Layer 2 of a small transformer language model trained on English Wikipedia (10 layers, counted from 0, width 128).
In attention head 2, each number of a token's query is one row of weights dot the token's vector x. The head spreads its attention over the tokens so far by the softmax of query dot key.

Query weights of the head. A number n stands for (n - 500) times 0.00082.
q0: 555,327,579,661,342,293,437,437,378,495,812,696,500,91,393,601,565,705,372,566,409,577,476,389,366,284,278,832,303,850,352,291,475,601,490,646,129,645,505,391,495,363,328,677,708,500,470,777,246,374,574,238,461,560,242,225,416,696,713,644,536,699,455,151,494,342,738,434,495,386,759,525,732,444,490,481,720,589,868,784,570,385,419,836,460,532,480,430,422,399,237,650,500,570,336,749,267,619,607,552,591,436,701,595,430,357,341,461,671,570,547,763,121,390,650,764,478,319,433,718,654,664,457,641,479,577,485,414
q1: 594,462,629,707,276,546,343,449,336,470,599,695,513,221,438,553,488,645,481,549,394,593,512,451,399,432,325,679,496,693,224,331,229,578,332,587,217,540,386,449,441,325,410,635,597,478,330,575,347,525,656,264,500,465,326,350,614,470,572,609,416,630,328,260,663,384,677,421,423,384,783,385,564,512,674,520,537,624,714,693,545,472,533,736,448,517,480,522,621,527,443,582,496,338,410,693,291,645,410,643,570,388,666,479,426,468,360,432,728,470,585,617,358,530,625,731,280,307,664,580,719,600,483,708,534,703,275,448
q2: 491,459,498,526,461,473,566,525,442,603,464,506,509,493,500,524,561,419,488,411,471,512,475,391,539,465,485,472,502,507,634,404,507,687,386,556,473,518,474,429,509,518,429,648,570,613,618,547,365,557,387,530,534,579,542,393,491,559,459,448,548,494,502,463,513,480,524,563,536,454,500,531,673,513,474,438,485,585,500,535,535,454,475,541,559,482,425,436,405,399,502,430,444,763,389,516,579,498,504,500,426,617,616,542,483,448,329,585,493,598,387,396,522,459,565,602,430,487,382,591,571,599,463,392,601,386,545,662
q3: 575,476,491,302,638,584,585,462,523,652,391,316,413,664,569,480,568,422,623,474,738,525,591,628,568,452,601,401,537,461,637,635,651,559,625,500,760,523,646,406,581,562,579,365,440,475,594,537,584,543,420,743,503,599,593,529,466,533,567,442,617,497,716,702,354,540,500,454,683,641,326,559,353,401,348,585,420,398,270,352,581,503,534,327,449,555,549,517,475,553,477,528,453,429,582,388,651,381,569,416,469,542,314,510,577,478,653,608,335,497,520,551,525,395,343,309,633,509,547,429,373,307,486,382,510,563,718,483
q4: 436,512,637,584,460,396,402,527,570,399,622,537,528,404,398,526,543,515,508,459,355,575,550,474,494,515,486,619,470,541,275,473,412,497,392,497,293,464,474,434,417,518,372,509,470,478,396,462,428,552,628,216,517,491,505,474,530,393,372,635,476,564,394,321,613,438,560,571,364,548,590,358,624,462,742,455,510,536,674,594,407,483,556,690,500,367,509,497,545,472,465,684,494,699,430,611,413,571,497,554,558,477,529,391,438,579,453,452,621,492,324,566,437,521,648,827,459,464,551,464,613,662,448,599,482,456,399,598
q5: 585,529,545,520,445,471,599,397,378,587,542,543,514,615,497,461,431,422,369,552,659,427,446,582,591,376,487,451,495,490,610,545,562,510,571,440,633,477,528,588,622,500,578,418,598,494,643,482,531,523,477,654,422,522,402,452,439,498,598,561,466,488,571,487,429,526,318,555,649,432,394,567,578,516,372,517,549,470,426,241,682,497,427,321,500,607,444,470,392,581,503,361,535,413,500,394,473,411,516,587,422,601,603,632,583,530,527,526,449,490,500,432,593,543,397,295,545,595,384,508,362,346,489,371,455,445,617,383
q6: 530,617,560,479,355,677,600,491,309,456,575,601,484,319,641,303,435,410,352,575,589,362,397,560,480,457,334,427,265,688,500,460,521,709,403,589,497,452,355,377,390,441,578,518,622,487,503,651,391,634,535,640,376,458,455,227,497,530,468,570,540,463,420,344,612,392,477,675,369,503,634,408,527,527,524,520,686,587,606,521,630,459,409,427,585,438,382,621,356,500,479,660,408,547,525,377,440,439,492,518,492,526,624,550,471,477,506,582,536,665,277,570,445,512,436,557,461,458,503,488,475,455,349,592,528,627,557,465
q7: 414,490,412,582,521,516,370,542,494,441,558,473,467,457,361,515,555,558,624,339,323,713,435,469,319,474,506,520,525,518,421,522,454,439,350,455,306,486,524,437,304,612,531,500,566,603,381,650,421,534,464,518,658,610,613,509,630,545,332,358,689,547,379,580,588,426,515,245,398,458,657,543,335,481,567,600,524,689,523,742,439,558,717,515,449,574,482,507,527,404,552,471,482,534,455,376,524,648,381,449,477,245,494,388,392,461,471,510,342,392,548,497,497,513,585,738,355,317,440,686,574,569,500,518,554,531,313,656
q8: 535,541,426,535,431,595,398,537,167,523,599,633,519,283,451,296,487,463,463,682,416,524,250,468,239,449,385,468,396,739,433,322,433,500,348,423,327,468,399,395,241,435,518,577,913,726,509,706,321,606,595,790,642,476,450,177,450,422,362,483,695,462,172,213,777,317,604,531,221,470,810,323,663,527,579,449,638,753,541,644,482,404,732,586,400,574,434,443,204,282,566,467,517,526,472,460,351,639,348,468,609,319,748,472,547,371,315,617,384,630,449,422,558,509,514,740,175,391,305,564,586,504,537,619,495,504,436,729
q9: 523,533,464,436,403,628,469,466,444,444,494,525,547,439,535,451,523,519,496,602,502,263,369,498,495,558,564,593,465,546,576,376,551,522,482,444,512,438,502,600,410,558,562,609,424,435,658,430,502,422,561,448,406,475,428,459,414,549,538,441,566,586,578,507,466,451,613,484,508,437,407,528,503,570,441,489,536,430,480,427,569,596,300,337,466,555,427,569,437,434,486,478,578,406,481,495,471,432,416,588,465,554,634,604,557,392,498,671,434,504,428,421,598,545,566,300,442,500,535,533,628,404,498,523,289,612,576,368
q10: 535,446,456,545,537,316,484,436,623,495,523,438,591,636,443,569,624,502,571,445,472,628,591,610,581,544,575,461,502,427,485,666,623,457,579,591,495,521,383,551,592,453,327,519,544,515,364,452,570,524,495,500,509,538,563,554,507,489,512,460,449,409,373,525,454,519,500,548,491,521,538,391,357,622,456,480,395,515,514,570,418,537,648,581,384,483,603,437,482,614,448,527,402,530,463,502,502,605,483,405,529,431,487,340,460,672,586,466,642,581,547,549,492,336,367,521,681,614,512,403,557,553,403,512,645,431,386,548
q11: 615,479,481,530,523,462,441,617,690,625,397,434,424,709,483,598,637,578,602,446,349,493,698,605,400,655,557,469,652,252,434,587,599,494,439,513,542,551,470,319,562,669,337,566,361,258,312,466,467,520,407,401,408,698,602,707,615,469,629,430,344,334,615,603,419,507,523,384,476,629,439,557,197,541,503,510,341,437,394,503,291,487,604,454,450,352,591,496,734,616,557,521,154,550,627,561,529,570,500,413,523,447,390,482,439,566,626,478,611,528,496,470,677,521,452,531,700,564,795,406,422,603,596,426,553,497,347,328
q12: 565,580,431,459,416,536,486,547,431,538,559,592,497,453,638,429,450,419,416,536,462,587,386,351,284,323,459,397,467,637,423,411,467,545,384,480,460,394,544,518,366,531,628,564,598,503,559,578,362,601,465,622,468,606,387,424,248,519,468,465,597,557,455,416,602,380,436,434,404,637,551,316,583,560,403,520,699,614,467,398,541,368,642,448,488,481,541,500,301,297,589,390,577,400,447,428,420,702,503,613,452,454,583,494,468,292,421,713,363,571,488,328,610,608,530,515,370,405,269,610,445,331,553,429,469,488,437,673
q13: 549,694,579,582,526,524,516,617,292,521,633,468,535,451,540,368,363,476,346,682,533,596,342,506,374,366,349,353,490,662,518,327,450,613,601,551,585,444,588,520,395,284,582,442,757,550,634,714,409,510,661,806,538,489,378,311,575,460,471,487,632,449,441,483,579,434,445,487,393,506,672,484,504,540,484,503,577,668,570,620,618,533,586,548,426,682,441,511,290,322,510,375,611,513,589,315,462,587,456,344,481,359,604,424,546,305,343,569,334,527,455,613,385,524,530,497,439,220,355,551,394,406,628,530,503,457,602,497
q14: 470,554,544,700,500,408,452,427,550,476,574,498,532,532,492,470,502,625,449,395,480,592,457,441,507,297,587,491,551,400,531,533,467,469,452,346,587,442,515,605,403,669,390,495,523,432,441,492,532,555,546,563,478,597,436,438,461,657,422,446,602,675,524,612,426,467,409,452,612,573,493,535,531,412,547,399,486,541,477,544,480,414,667,610,485,557,589,415,530,538,577,360,572,569,526,432,490,478,421,505,341,330,554,461,396,597,348,486,345,518,630,409,459,575,556,470,481,347,278,610,528,427,560,570,611,409,361,511
q15: 514,440,390,632,367,511,346,448,656,389,525,446,627,465,506,494,530,618,474,336,618,686,497,404,462,327,522,528,401,553,414,603,570,403,579,473,560,507,459,731,506,529,431,249,483,395,390,466,486,561,633,570,607,470,377,481,511,577,454,530,474,527,463,503,276,531,522,503,400,530,575,492,525,494,634,452,376,604,563,560,580,486,487,625,516,474,508,441,467,610,470,509,701,555,477,533,500,475,517,614,460,308,422,402,385,751,265,537,418,408,549,584,554,368,443,639,503,466,335,656,505,365,436,497,537,430,540,553
q16: 496,404,472,584,342,370,463,411,512,480,683,650,451,238,341,330,389,745,370,678,423,571,559,405,292,375,366,841,496,639,346,472,303,423,485,593,222,552,389,659,263,468,531,571,646,467,385,520,413,481,504,270,504,412,292,367,432,532,673,496,429,629,486,250,583,376,534,457,455,617,666,442,565,407,443,759,573,552,712,637,519,595,496,688,360,548,427,665,470,562,296,606,634,382,444,756,352,640,585,639,617,349,598,339,471,444,445,479,597,390,504,583,395,488,413,624,500,482,567,607,749,637,403,754,452,633,415,386
q17: 432,503,335,374,525,570,634,432,562,424,555,371,389,507,457,370,355,669,451,592,494,511,603,542,433,456,669,628,597,350,523,534,562,299,568,428,500,323,555,718,427,578,595,296,326,500,597,309,664,494,420,541,484,563,506,747,372,386,481,279,340,472,549,616,430,592,462,382,515,580,467,585,416,431,448,738,464,605,431,452,390,751,585,411,363,527,471,740,607,519,571,483,720,342,609,484,494,522,549,560,398,487,350,347,566,484,649,425,429,314,561,289,571,466,351,415,518,571,640,387,488,394,531,552,524,484,466,366
q18: 486,613,547,799,380,341,444,428,475,393,542,718,616,353,467,573,389,681,500,496,320,629,451,483,429,470,406,685,378,703,333,335,398,479,472,650,205,558,363,459,496,440,489,627,727,555,443,621,421,417,674,305,560,582,401,285,646,443,642,529,504,646,390,428,612,496,621,500,307,301,754,413,484,551,640,577,544,628,644,675,489,418,504,752,368,594,641,550,516,545,409,458,500,471,470,638,259,607,439,522,634,312,660,406,670,447,320,452,706,513,534,472,437,628,615,504,504,390,418,630,530,563,603,695,496,438,346,546
q19: 459,392,470,301,559,542,571,589,638,593,402,391,491,695,481,456,592,280,438,566,576,456,584,530,592,409,516,363,497,368,651,585,536,516,448,341,644,500,693,531,520,483,415,455,382,527,413,483,568,618,449,607,550,432,544,584,426,444,444,454,416,526,586,500,391,575,487,528,648,567,297,445,479,514,421,489,485,392,447,284,631,530,615,406,616,409,467,538,581,419,571,500,481,465,489,384,545,433,580,424,430,628,366,566,491,492,677,430,371,578,323,438,643,415,522,492,602,541,520,323,460,528,402,328,438,497,606,477
q20: 493,534,509,694,299,581,452,403,400,356,550,577,592,204,440,391,484,662,519,473,395,586,221,470,402,548,384,666,442,610,350,350,433,355,427,622,230,562,358,534,432,514,556,524,684,629,474,604,333,474,539,532,535,399,431,369,497,555,481,526,558,522,287,323,591,330,617,530,285,481,789,497,582,570,651,500,533,590,724,709,467,438,496,730,445,545,513,528,394,443,493,475,462,566,497,607,430,526,398,657,522,435,602,372,532,513,408,584,572,488,507,516,457,486,588,617,293,428,422,609,531,601,514,728,442,550,404,549
q21: 582,549,448,459,609,482,613,469,583,677,524,343,371,672,559,580,550,334,514,456,617,395,703,583,581,497,573,411,575,417,550,631,450,562,607,437,679,466,567,409,594,482,509,452,364,228,579,425,663,485,445,440,451,516,589,645,506,476,589,456,512,523,700,626,376,571,445,405,630,387,208,447,421,559,311,562,467,475,346,381,529,544,463,301,561,439,479,440,587,508,438,584,420,445,485,476,591,445,619,376,472,566,356,482,403,572,508,506,510,394,586,468,494,564,380,352,661,556,606,406,386,446,509,312,567,521,588,382
q22: 533,592,397,474,580,571,544,497,530,521,444,347,409,700,450,536,445,425,500,586,595,418,573,731,574,455,670,368,520,421,611,551,692,238,663,481,761,415,559,605,530,500,507,321,490,450,686,473,539,352,423,748,420,532,596,705,439,518,580,464,453,304,512,713,279,636,339,400,467,487,322,530,563,600,435,472,463,404,394,293,556,588,485,304,477,589,441,440,449,528,513,364,532,445,617,364,658,474,654,456,444,494,417,599,584,532,619,471,306,297,589,400,686,507,446,397,532,438,439,497,382,313,517,319,442,403,557,437
q23: 446,454,238,342,375,510,402,543,564,328,560,540,609,449,365,481,588,666,569,644,351,603,405,471,349,553,497,555,503,487,659,431,596,334,436,438,493,528,535,615,428,650,583,556,667,569,630,474,453,366,541,394,630,507,467,509,536,462,425,330,582,497,449,637,511,728,669,265,400,362,682,373,614,542,487,534,504,487,478,591,560,689,602,469,484,380,408,531,388,379,439,460,648,551,573,372,377,650,477,602,503,475,486,473,473,503,652,591,542,471,570,184,566,474,669,574,455,452,487,520,591,519,473,417,153,355,352,561
q24: 440,519,483,428,495,468,503,533,516,492,474,495,478,564,455,440,381,522,483,752,622,449,495,638,497,440,500,502,463,500,581,395,636,322,647,427,532,381,580,521,535,416,586,492,709,582,637,413,549,295,452,668,429,500,631,588,527,457,525,544,401,422,598,538,328,587,441,503,488,472,586,560,608,561,485,565,395,462,542,379,539,585,488,485,531,571,399,575,457,527,562,379,699,399,576,366,520,485,557,591,604,457,512,511,567,528,617,448,440,402,560,323,653,435,513,421,446,411,439,572,421,442,426,399,268,394,513,403
q25: 542,630,529,464,602,580,686,401,642,489,486,276,405,779,595,579,609,298,628,374,542,409,676,677,871,686,803,347,704,175,667,684,558,520,485,495,781,514,578,462,709,724,490,495,33,329,718,266,645,490,188,219,287,455,708,779,478,505,439,500,318,344,668,834,345,521,361,526,872,592,28,573,430,458,355,384,418,222,195,309,385,443,315,316,592,456,656,478,701,609,490,611,192,464,511,553,686,387,505,349,276,812,202,576,567,454,754,436,448,428,391,335,659,511,340,289,752,683,715,258,350,548,511,307,571,447,601,300
q26: 597,594,503,541,449,411,423,511,528,309,615,480,604,445,524,573,390,594,493,661,393,444,510,354,250,417,517,620,472,591,509,407,514,553,527,403,518,491,445,464,340,707,503,446,693,387,459,609,380,569,701,653,571,609,375,397,507,542,306,418,696,617,286,522,433,511,722,366,453,432,713,434,395,489,538,597,473,717,591,603,524,603,650,378,408,612,600,452,256,328,410,408,614,617,518,392,313,616,344,546,536,229,560,399,252,530,328,634,340,519,391,510,481,590,486,664,412,293,333,607,583,320,731,601,378,430,507,426
q27: 381,370,486,601,446,729,438,436,605,341,615,589,484,222,315,392,467,666,601,444,512,361,582,637,530,478,442,640,472,309,568,418,460,381,570,450,408,519,424,620,686,503,414,579,273,483,670,372,624,335,536,434,423,404,439,552,452,636,497,630,336,547,571,497,378,491,518,671,630,422,414,626,737,351,646,432,449,417,516,524,488,576,392,497,708,481,515,588,658,538,666,416,541,506,471,546,500,406,514,573,544,611,453,548,565,464,506,453,530,506,657,446,613,522,691,410,594,596,519,617,659,425,584,531,430,525,538,292
q28: 451,487,500,469,452,591,462,527,466,506,579,320,380,442,358,505,593,310,485,500,557,472,430,547,544,451,567,467,524,492,458,328,466,500,560,638,457,514,554,618,444,454,573,591,540,602,645,360,562,430,643,391,664,523,626,492,522,459,620,485,385,577,444,459,595,608,395,471,486,526,466,458,654,537,680,387,474,454,559,708,513,446,426,599,472,541,451,494,643,574,638,517,663,549,443,505,510,357,422,500,421,378,641,454,639,368,388,606,358,517,622,623,534,530,622,437,263,475,505,503,596,455,585,578,492,571,505,514
q29: 410,394,553,590,518,444,457,468,455,414,473,523,635,619,415,536,342,604,390,491,587,742,367,558,444,462,410,384,386,473,428,540,491,431,572,328,363,441,527,606,450,384,506,426,720,674,443,580,509,458,718,680,620,320,560,393,553,514,465,598,506,500,489,554,445,610,236,415,432,432,497,572,652,616,619,462,507,560,418,556,674,521,565,553,509,544,422,339,261,523,584,382,707,533,532,361,631,533,612,413,468,391,440,506,561,544,494,503,295,344,623,527,339,341,475,509,404,443,271,543,447,414,338,482,397,372,491,577
q30: 442,440,542,418,436,582,527,532,447,410,464,568,395,342,571,467,438,406,519,578,523,220,546,450,582,581,523,647,495,465,654,370,482,624,514,643,518,619,472,474,572,350,543,443,348,508,542,416,574,450,517,431,478,497,383,455,492,516,559,525,441,551,516,558,506,548,700,635,548,463,462,553,503,411,545,456,449,474,638,520,420,612,325,411,596,513,420,575,613,536,437,551,515,455,529,513,454,347,462,500,514,650,482,534,527,544,601,464,742,528,503,515,519,492,723,470,547,538,624,549,505,510,635,578,456,617,624,335
q31: 430,540,361,441,391,473,440,467,526,585,449,593,544,611,626,471,585,457,468,343,466,503,445,315,492,448,648,455,519,682,433,706,437,416,440,309,538,361,500,602,407,546,508,497,532,596,456,545,505,560,368,508,467,556,453,418,336,423,426,487,543,615,454,527,544,521,467,429,526,541,482,378,483,495,369,567,558,543,546,472,603,513,536,409,436,470,505,334,326,510,542,330,583,441,367,628,488,518,523,657,446,518,448,557,511,568,520,463,432,433,457,347,528,578,548,356,463,498,258,567,378,281,401,466,522,434,447,646

Each question shows a short text with each token's key, already scaled and adjusted for position as the last token sees it. A number n stands for (n - 500) times 0.0023.

Then comes the last token's vector x. A number n stands for (n - 500) times 0.012.

0 " ch": 446,421,548,509,536,465,431,515,497,347,599,535,462,469,485,466,604,430,492,560,477,529,523,477,523,497,463,533,495,542,480,487
1 "amb": 523,575,447,578,416,565,552,498,519,469,509,511,523,501,489,493,405,472,491,437,513,508,545,528,525,497,473,470,487,481,479,521
2 "ere": 516,485,507,463,549,450,506,476,509,469,489,500,451,453,463,474,462,473,520,496,535,513,427,466,407,521,429,597,527,507,487,484
3 "r": 553,544,493,466,531,488,478,521,485,489,503,427,481,527,528,483,547,488,559,507,482,510,508,506,462,537,494,564,602,546,511,477
4 ".": 647,492,591,427,514,529,525,566,643,232,620,462,463,488,528,483,317,323,600,473,562,463,420,446,370,448,451,609,487,469,545,516
5 "\n\n": 729,595,587,322,614,449,524,530,594,240,587,481,433,419,516,510,469,347,630,504,606,381,336,413,344,451,441,627,488,573,507,504
6 "Ge": 489,608,447,395,545,415,490,593,632,275,562,548,485,468,415,430,696,538,610,414,614,411,443,520,426,476,466,568,467,452,500,497
x: 504,444,518,456,536,462,498,460,476,446,513,504,532,515,465,476,513,426,438,533,580,483,408,493,470,414,483,601,438,490,485,547,448,499,573,569,371,517,474,546,450,459,536,614,551,534,478,490,469,526,513,567,561,512,479,395,463,527,551,572,523,423,532,522,503,504,503,561,521,478,472,466,442,484,514,502,432,570,503,535,437,533,577,589,473,551,591,530,414,595,467,529,425,500,491,437,485,572,500,483,502,526,561,486,527,446,389,536,427,522,476,506,436,552,571,509,440,531,502,551,552,558,531,518,444,531,554,487
Which token does the last token look at most? 5 "\n\n"

0 " as": 545,457,531,495,527,486,584,542,631,421,524,458,538,504,536,545,601,567,400,493,575,407,424,506,461,396,557,533,457,472,529,584
1 " a": 388,481,592,441,556,464,546,625,676,270,567,441,517,560,511,566,554,481,466,476,598,405,431,529,433,423,575,585,465,526,531,513
2 " founding": 387,448,582,388,534,500,546,535,585,309,547,497,505,498,575,463,462,484,519,501,576,422,406,512,414,442,552,491,387,434,513,573
3 " staff": 474,502,530,428,510,503,567,516,581,349,553,504,535,521,514,391,449,515,487,459,565,434,413,513,461,472,495,416,442,384,501,546
4 " member": 530,569,496,380,563,433,580,586,586,345,521,538,503,516,583,438,538,498,580,432,559,428,420,524,427,479,576,424,460,428,486,512
5 ".": 719,565,555,434,510,528,518,604,639,243,613,481,483,511,568,489,510,373,619,450,568,453,432,469,383,427,487,575,481,481,509,521
6 " As": 530,601,551,475,547,460,565,567,610,343,534,452,475,451,525,540,572,436,570,458,591,394,416,474,432,446,513,529,482,503,508,569
x: 450,524,542,444,460,469,485,516,510,472,459,552,479,504,462,512,463,595,491,476,487,494,412,499,377,526,460,523,435,484,496,544,509,578,486,493,600,545,402,411,438,426,483,478,557,595,504,483,506,486,487,619,492,575,481,471,497,458,542,510,506,415,590,510,501,437,517,586,419,528,581,482,540,481,538,564,525,562,430,481,485,552,534,474,496,545,552,605,492,495,425,503,482,469,584,473,530,550,479,516,538,505,514,562,560,438,499,568,480,459,513,561,451,338,453,444,473,581,457,549,541,466,478,493,488,513,665,501
Which token does the last token look at most, and with what share of its attention? 0 " as", with about 30%

0 "2017": 430,438,517,386,604,436,520,451,495,422,516,547,469,406,436,382,628,540,539,483,539,494,376,468,398,567,482,529,478,392,553,503
1 "–": 394,254,692,354,645,428,558,486,543,143,678,535,418,449,419,461,606,532,512,574,554,421,371,401,313,453,413,387,417,561,498,504
2 "18": 395,334,525,395,554,474,546,445,532,306,656,580,422,397,463,428,373,458,536,525,544,489,377,463,350,540,391,543,454,467,513,482
3 ")": 540,571,567,400,540,478,550,554,582,309,543,500,480,487,517,479,318,378,573,473,575,474,431,427,410,472,480,693,514,435,575,467
4 ".": 622,462,565,418,526,514,529,570,632,248,610,495,477,489,540,487,304,316,615,455,575,444,404,457,344,435,478,588,479,457,515,499
5 "\n\n": 752,600,598,316,618,444,512,539,595,227,593,482,433,424,523,514,464,343,637,506,605,385,334,415,343,446,443,632,483,571,504,504
6 "He": 478,564,494,479,538,464,502,492,523,314,508,460,433,537,443,441,640,509,553,478,537,471,471,435,443,505,483,496,509,492,531,474
x: 532,477,535,449,385,644,490,524,471,550,459,486,468,407,444,505,487,503,507,496,507,443,512,507,580,419,436,527,514,559,499,529,569,501,548,482,395,556,462,472,492,489,575,502,550,475,509,503,377,504,563,526,575,508,493,476,465,524,506,467,525,495,464,456,497,467,462,562,489,497,403,529,448,482,558,517,472,614,379,435,532,557,468,515,514,420,462,577,372,549,453,477,566,547,473,506,467,425,527,474,606,521,495,488,506,477,402,503,511,521,473,583,526,467,480,436,481,482,543,541,551,563,586,470,434,546,544,458
Which token does the last token look at most? 5 "\n\n"

0 ",": 528,465,578,457,513,505,601,597,631,342,558,422,522,571,555,546,561,502,464,440,601,409,448,495,440,416,559,523,464,519,511,565
1 " and": 429,470,582,472,535,482,627,569,638,421,547,445,534,532,538,575,533,475,455,443,604,394,408,544,413,390,579,524,469,505,527,543
2 " location": 459,509,620,420,586,474,520,506,503,372,548,465,479,464,569,511,453,424,528,530,533,448,429,525,462,502,535,496,453,555,421,496
3 " of": 471,445,581,538,447,541,551,558,580,446,540,449,510,473,520,563,458,474,511,486,566,418,465,516,443,452,520,528,486,524,550,549
4 " Imperial": 418,463,514,445,561,498,528,558,586,453,537,466,560,497,536,535,455,461,498,499,520,481,456,507,436,481,517,465,474,494,460,558
5 " County": 504,601,499,410,576,438,519,485,506,341,652,555,452,497,522,464,610,467,600,484,521,458,424,499,448,519,501,440,478,508,477,435
6 " within": 554,508,527,461,523,460,574,581,598,446,518,480,548,476,542,547,518,486,607,447,582,409,413,560,387,442,564,507,404,511,502,610
x: 518,478,469,449,503,469,552,466,530,496,437,522,578,585,531,505,512,383,546,533,401,507,472,522,451,476,450,452,462,546,476,467,488,476,409,442,540,476,486,492,588,537,505,489,454,546,542,449,431,463,541,495,505,507,485,484,485,524,489,484,476,463,502,564,487,511,475,564,493,570,768,494,515,417,469,492,491,529,439,573,533,526,490,487,543,604,466,495,558,529,509,528,499,503,552,462,491,514,554,463,427,430,503,542,493,436,534,603,414,561,521,457,485,466,518,554,430,469,468,426,443,514,552,427,525,569,660,533
Which token does the last token look at most? 1 " and"

0 " the": 548,422,580,432,531,511,587,579,687,332,546,407,529,513,509,574,588,534,449,489,595,399,406,521,436,442,557,563,469,519,531,565
1 " Cas": 434,493,490,538,454,487,500,616,583,362,558,540,504,530,526,464,508,491,457,473,525,481,536,598,540,465,499,446,455,514,469,550
2 "ke": 483,504,503,462,520,512,515,448,519,433,496,471,451,531,499,452,431,440,565,508,486,527,463,521,483,529,479,657,477,435,586,449
3 "t": 538,570,503,485,494,512,468,467,474,430,507,452,451,495,492,491,470,456,550,500,492,516,516,465,488,548,493,619,517,491,577,441
4 " Let": 518,507,487,507,455,490,514,569,600,529,497,545,533,529,471,511,518,508,483,519,495,459,554,525,556,460,522,503,541,485,466,497
5 "ter": 415,488,460,526,445,551,554,468,526,438,581,491,475,527,494,468,481,529,500,496,463,523,573,551,496,513,509,388,459,557,484,493
6 "s": 453,631,463,404,552,511,524,436,506,389,549,426,462,457,486,528,587,552,584,455,544,526,425,458,421,536,500,631,489,528,587,474
x: 537,512,445,557,521,536,518,457,536,455,498,581,489,559,480,462,550,501,501,494,430,480,367,499,403,555,452,356,477,541,576,535,506,572,484,494,512,506,563,501,532,533,456,552,552,524,512,602,477,498,500,588,495,555,530,523,477,525,509,494,550,487,459,469,482,494,470,540,477,463,641,494,547,510,477,489,525,474,521,577,500,421,496,423,495,475,486,494,494,581,518,489,506,496,510,547,436,558,504,451,471,531,491,462,501,548,444,461,536,555,474,603,596,517,506,517,404,504,513,539,519,463,442,480,433,371,322,531
Which token does the last token look at most, and with what share of its attention? 0 " the", with about 60%

0 " than": 461,421,548,460,534,478,580,559,599,370,560,505,500,442,541,503,610,540,428,491,575,429,410,472,406,461,514,539,430,526,511,559
1 " her": 454,462,562,438,509,509,536,571,631,380,527,459,551,525,504,522,540,488,517,533,564,422,440,548,488,430,531,506,447,533,488,541
2 " Palace": 471,463,524,442,505,533,585,463,552,462,507,461,550,499,508,424,478,444,509,519,526,471,475,511,516,493,476,494,470,449,477,536
3 " in": 487,479,584,508,481,500,576,581,617,432,523,461,520,534,521,551,450,524,533,467,603,393,458,577,445,396,584,559,445,547,532,539
4 " September": 506,526,577,511,490,516,535,529,553,453,522,521,530,507,495,475,463,490,523,526,501,472,525,485,439,493,557,491,434,434,502,557
5 " 15": 600,601,522,339,588,451,547,497,558,299,711,525,410,412,548,550,569,348,602,469,590,412,369,503,359,470,458,546,431,537,458,525
6 "66": 495,603,438,398,569,445,555,494,536,309,643,537,426,406,560,459,695,492,617,420,585,471,358,530,318,533,472,595,463,484,536,493
x: 529,526,503,513,502,481,503,489,482,525,533,533,489,505,539,556,478,578,513,503,391,508,457,413,445,562,467,485,461,509,449,467,490,503,475,527,418,464,452,437,419,451,449,468,549,484,504,534,432,409,514,465,438,559,483,452,550,498,523,552,471,506,485,440,481,479,524,532,398,453,679,477,541,485,517,454,503,501,536,526,512,455,512,463,571,494,491,459,546,473,572,466,455,524,401,593,409,456,561,490,471,558,541,521,420,484,441,545,578,560,467,441,477,662,571,574,434,425,462,449,559,481,564,557,516,461,437,485
Which token does the last token look at most? 5 " 15"

0 "rated": 480,434,556,452,565,509,579,498,598,312,530,436,482,497,518,495,586,498,478,513,518,487,429,458,376,512,493,605,482,503,562,497
1 " at": 377,467,569,434,523,448,562,615,650,323,582,444,517,479,537,532,586,480,453,452,609,399,430,563,393,402,560,569,443,483,556,570
2 " Holy": 540,468,545,482,504,512,531,576,581,514,530,479,579,534,538,533,494,470,492,551,496,445,530,544,490,461,527,450,512,551,440,520
3 "ro": 562,523,497,544,487,540,458,494,474,372,536,422,453,509,507,476,471,424,508,510,441,564,553,535,510,573,454,543,489,564,557,515
4 "od": 519,556,483,505,476,547,471,535,533,440,514,438,490,532,525,529,497,521,495,509,475,523,561,573,535,507,527,554,594,524,533,467
5 "house": 529,565,527,454,490,527,557,470,556,418,557,482,526,499,521,441,544,440,541,496,496,509,497,519,477,508,457,514,450,412,544,505
6 " on": 586,518,570,483,474,514,587,568,631,416,558,504,511,463,494,510,589,463,543,463,582,429,442,549,428,432,516,594,428,479,568,543
x: 445,431,477,562,553,513,522,501,495,478,528,536,527,492,551,544,424,511,532,539,425,532,493,447,513,506,495,472,463,528,480,502,498,509,533,437,538,568,468,505,530,575,424,482,499,435,506,443,414,480,544,526,558,450,510,508,516,459,417,460,478,496,477,485,434,447,552,519,458,566,726,473,498,446,508,433,497,476,483,570,498,527,532,481,481,584,441,456,557,481,490,532,477,466,469,437,539,527,452,596,564,466,412,563,522,390,540,577,513,500,564,514,547,542,499,435,346,499,475,455,505,508,423,427,518,512,569,570
Which token does the last token look at most, and with what share of its attention? 1 " at", with about 40%

0 " Let": 478,492,482,512,472,487,528,543,584,521,495,516,532,511,473,491,508,480,497,537,498,478,539,508,548,480,507,506,541,482,478,502
1 "ter": 566,530,488,509,449,545,569,473,522,441,581,493,476,515,489,457,440,481,540,492,485,511,553,545,490,521,500,381,468,553,480,486
2 "s": 479,470,561,398,562,518,537,445,518,380,554,421,467,465,500,522,402,368,558,524,521,514,428,462,417,533,506,610,502,538,574,473
3 ",": 437,523,562,494,473,524,594,604,634,350,537,412,538,557,585,529,428,474,540,431,587,425,470,493,434,429,559,557,478,520,515,588
4 " which": 525,459,576,477,527,511,594,493,597,515,488,435,534,504,502,532,442,409,523,427,596,414,412,493,402,442,555,504,498,478,551,557
5 " were": 576,446,562,532,450,538,585,527,596,387,552,430,532,520,516,556,415,464,491,475,571,421,437,527,460,442,545,507,498,518,522,492
6 " thought": 554,583,546,393,564,481,626,440,553,486,476,442,512,427,470,474,506,471,518,475,571,469,375,490,423,504,471,547,491,509,534,548
x: 467,555,486,512,566,442,527,488,507,501,449,424,547,440,514,496,401,464,439,523,431,487,447,476,414,515,612,484,480,408,444,507,571,569,385,491,573,513,458,447,507,470,537,575,522,511,550,533,551,516,474,575,552,595,519,460,429,543,502,495,550,513,404,526,412,584,487,500,546,544,584,442,520,489,537,524,487,461,521,450,426,384,478,485,481,494,503,464,402,484,528,489,408,514,462,462,482,474,471,471,480,475,472,510,464,430,507,487,566,533,504,497,537,579,504,494,375,441,514,482,516,429,531,527,476,414,538,410
Which token does the last token look at most, and with what share of its attention? 3 ",", with about 30%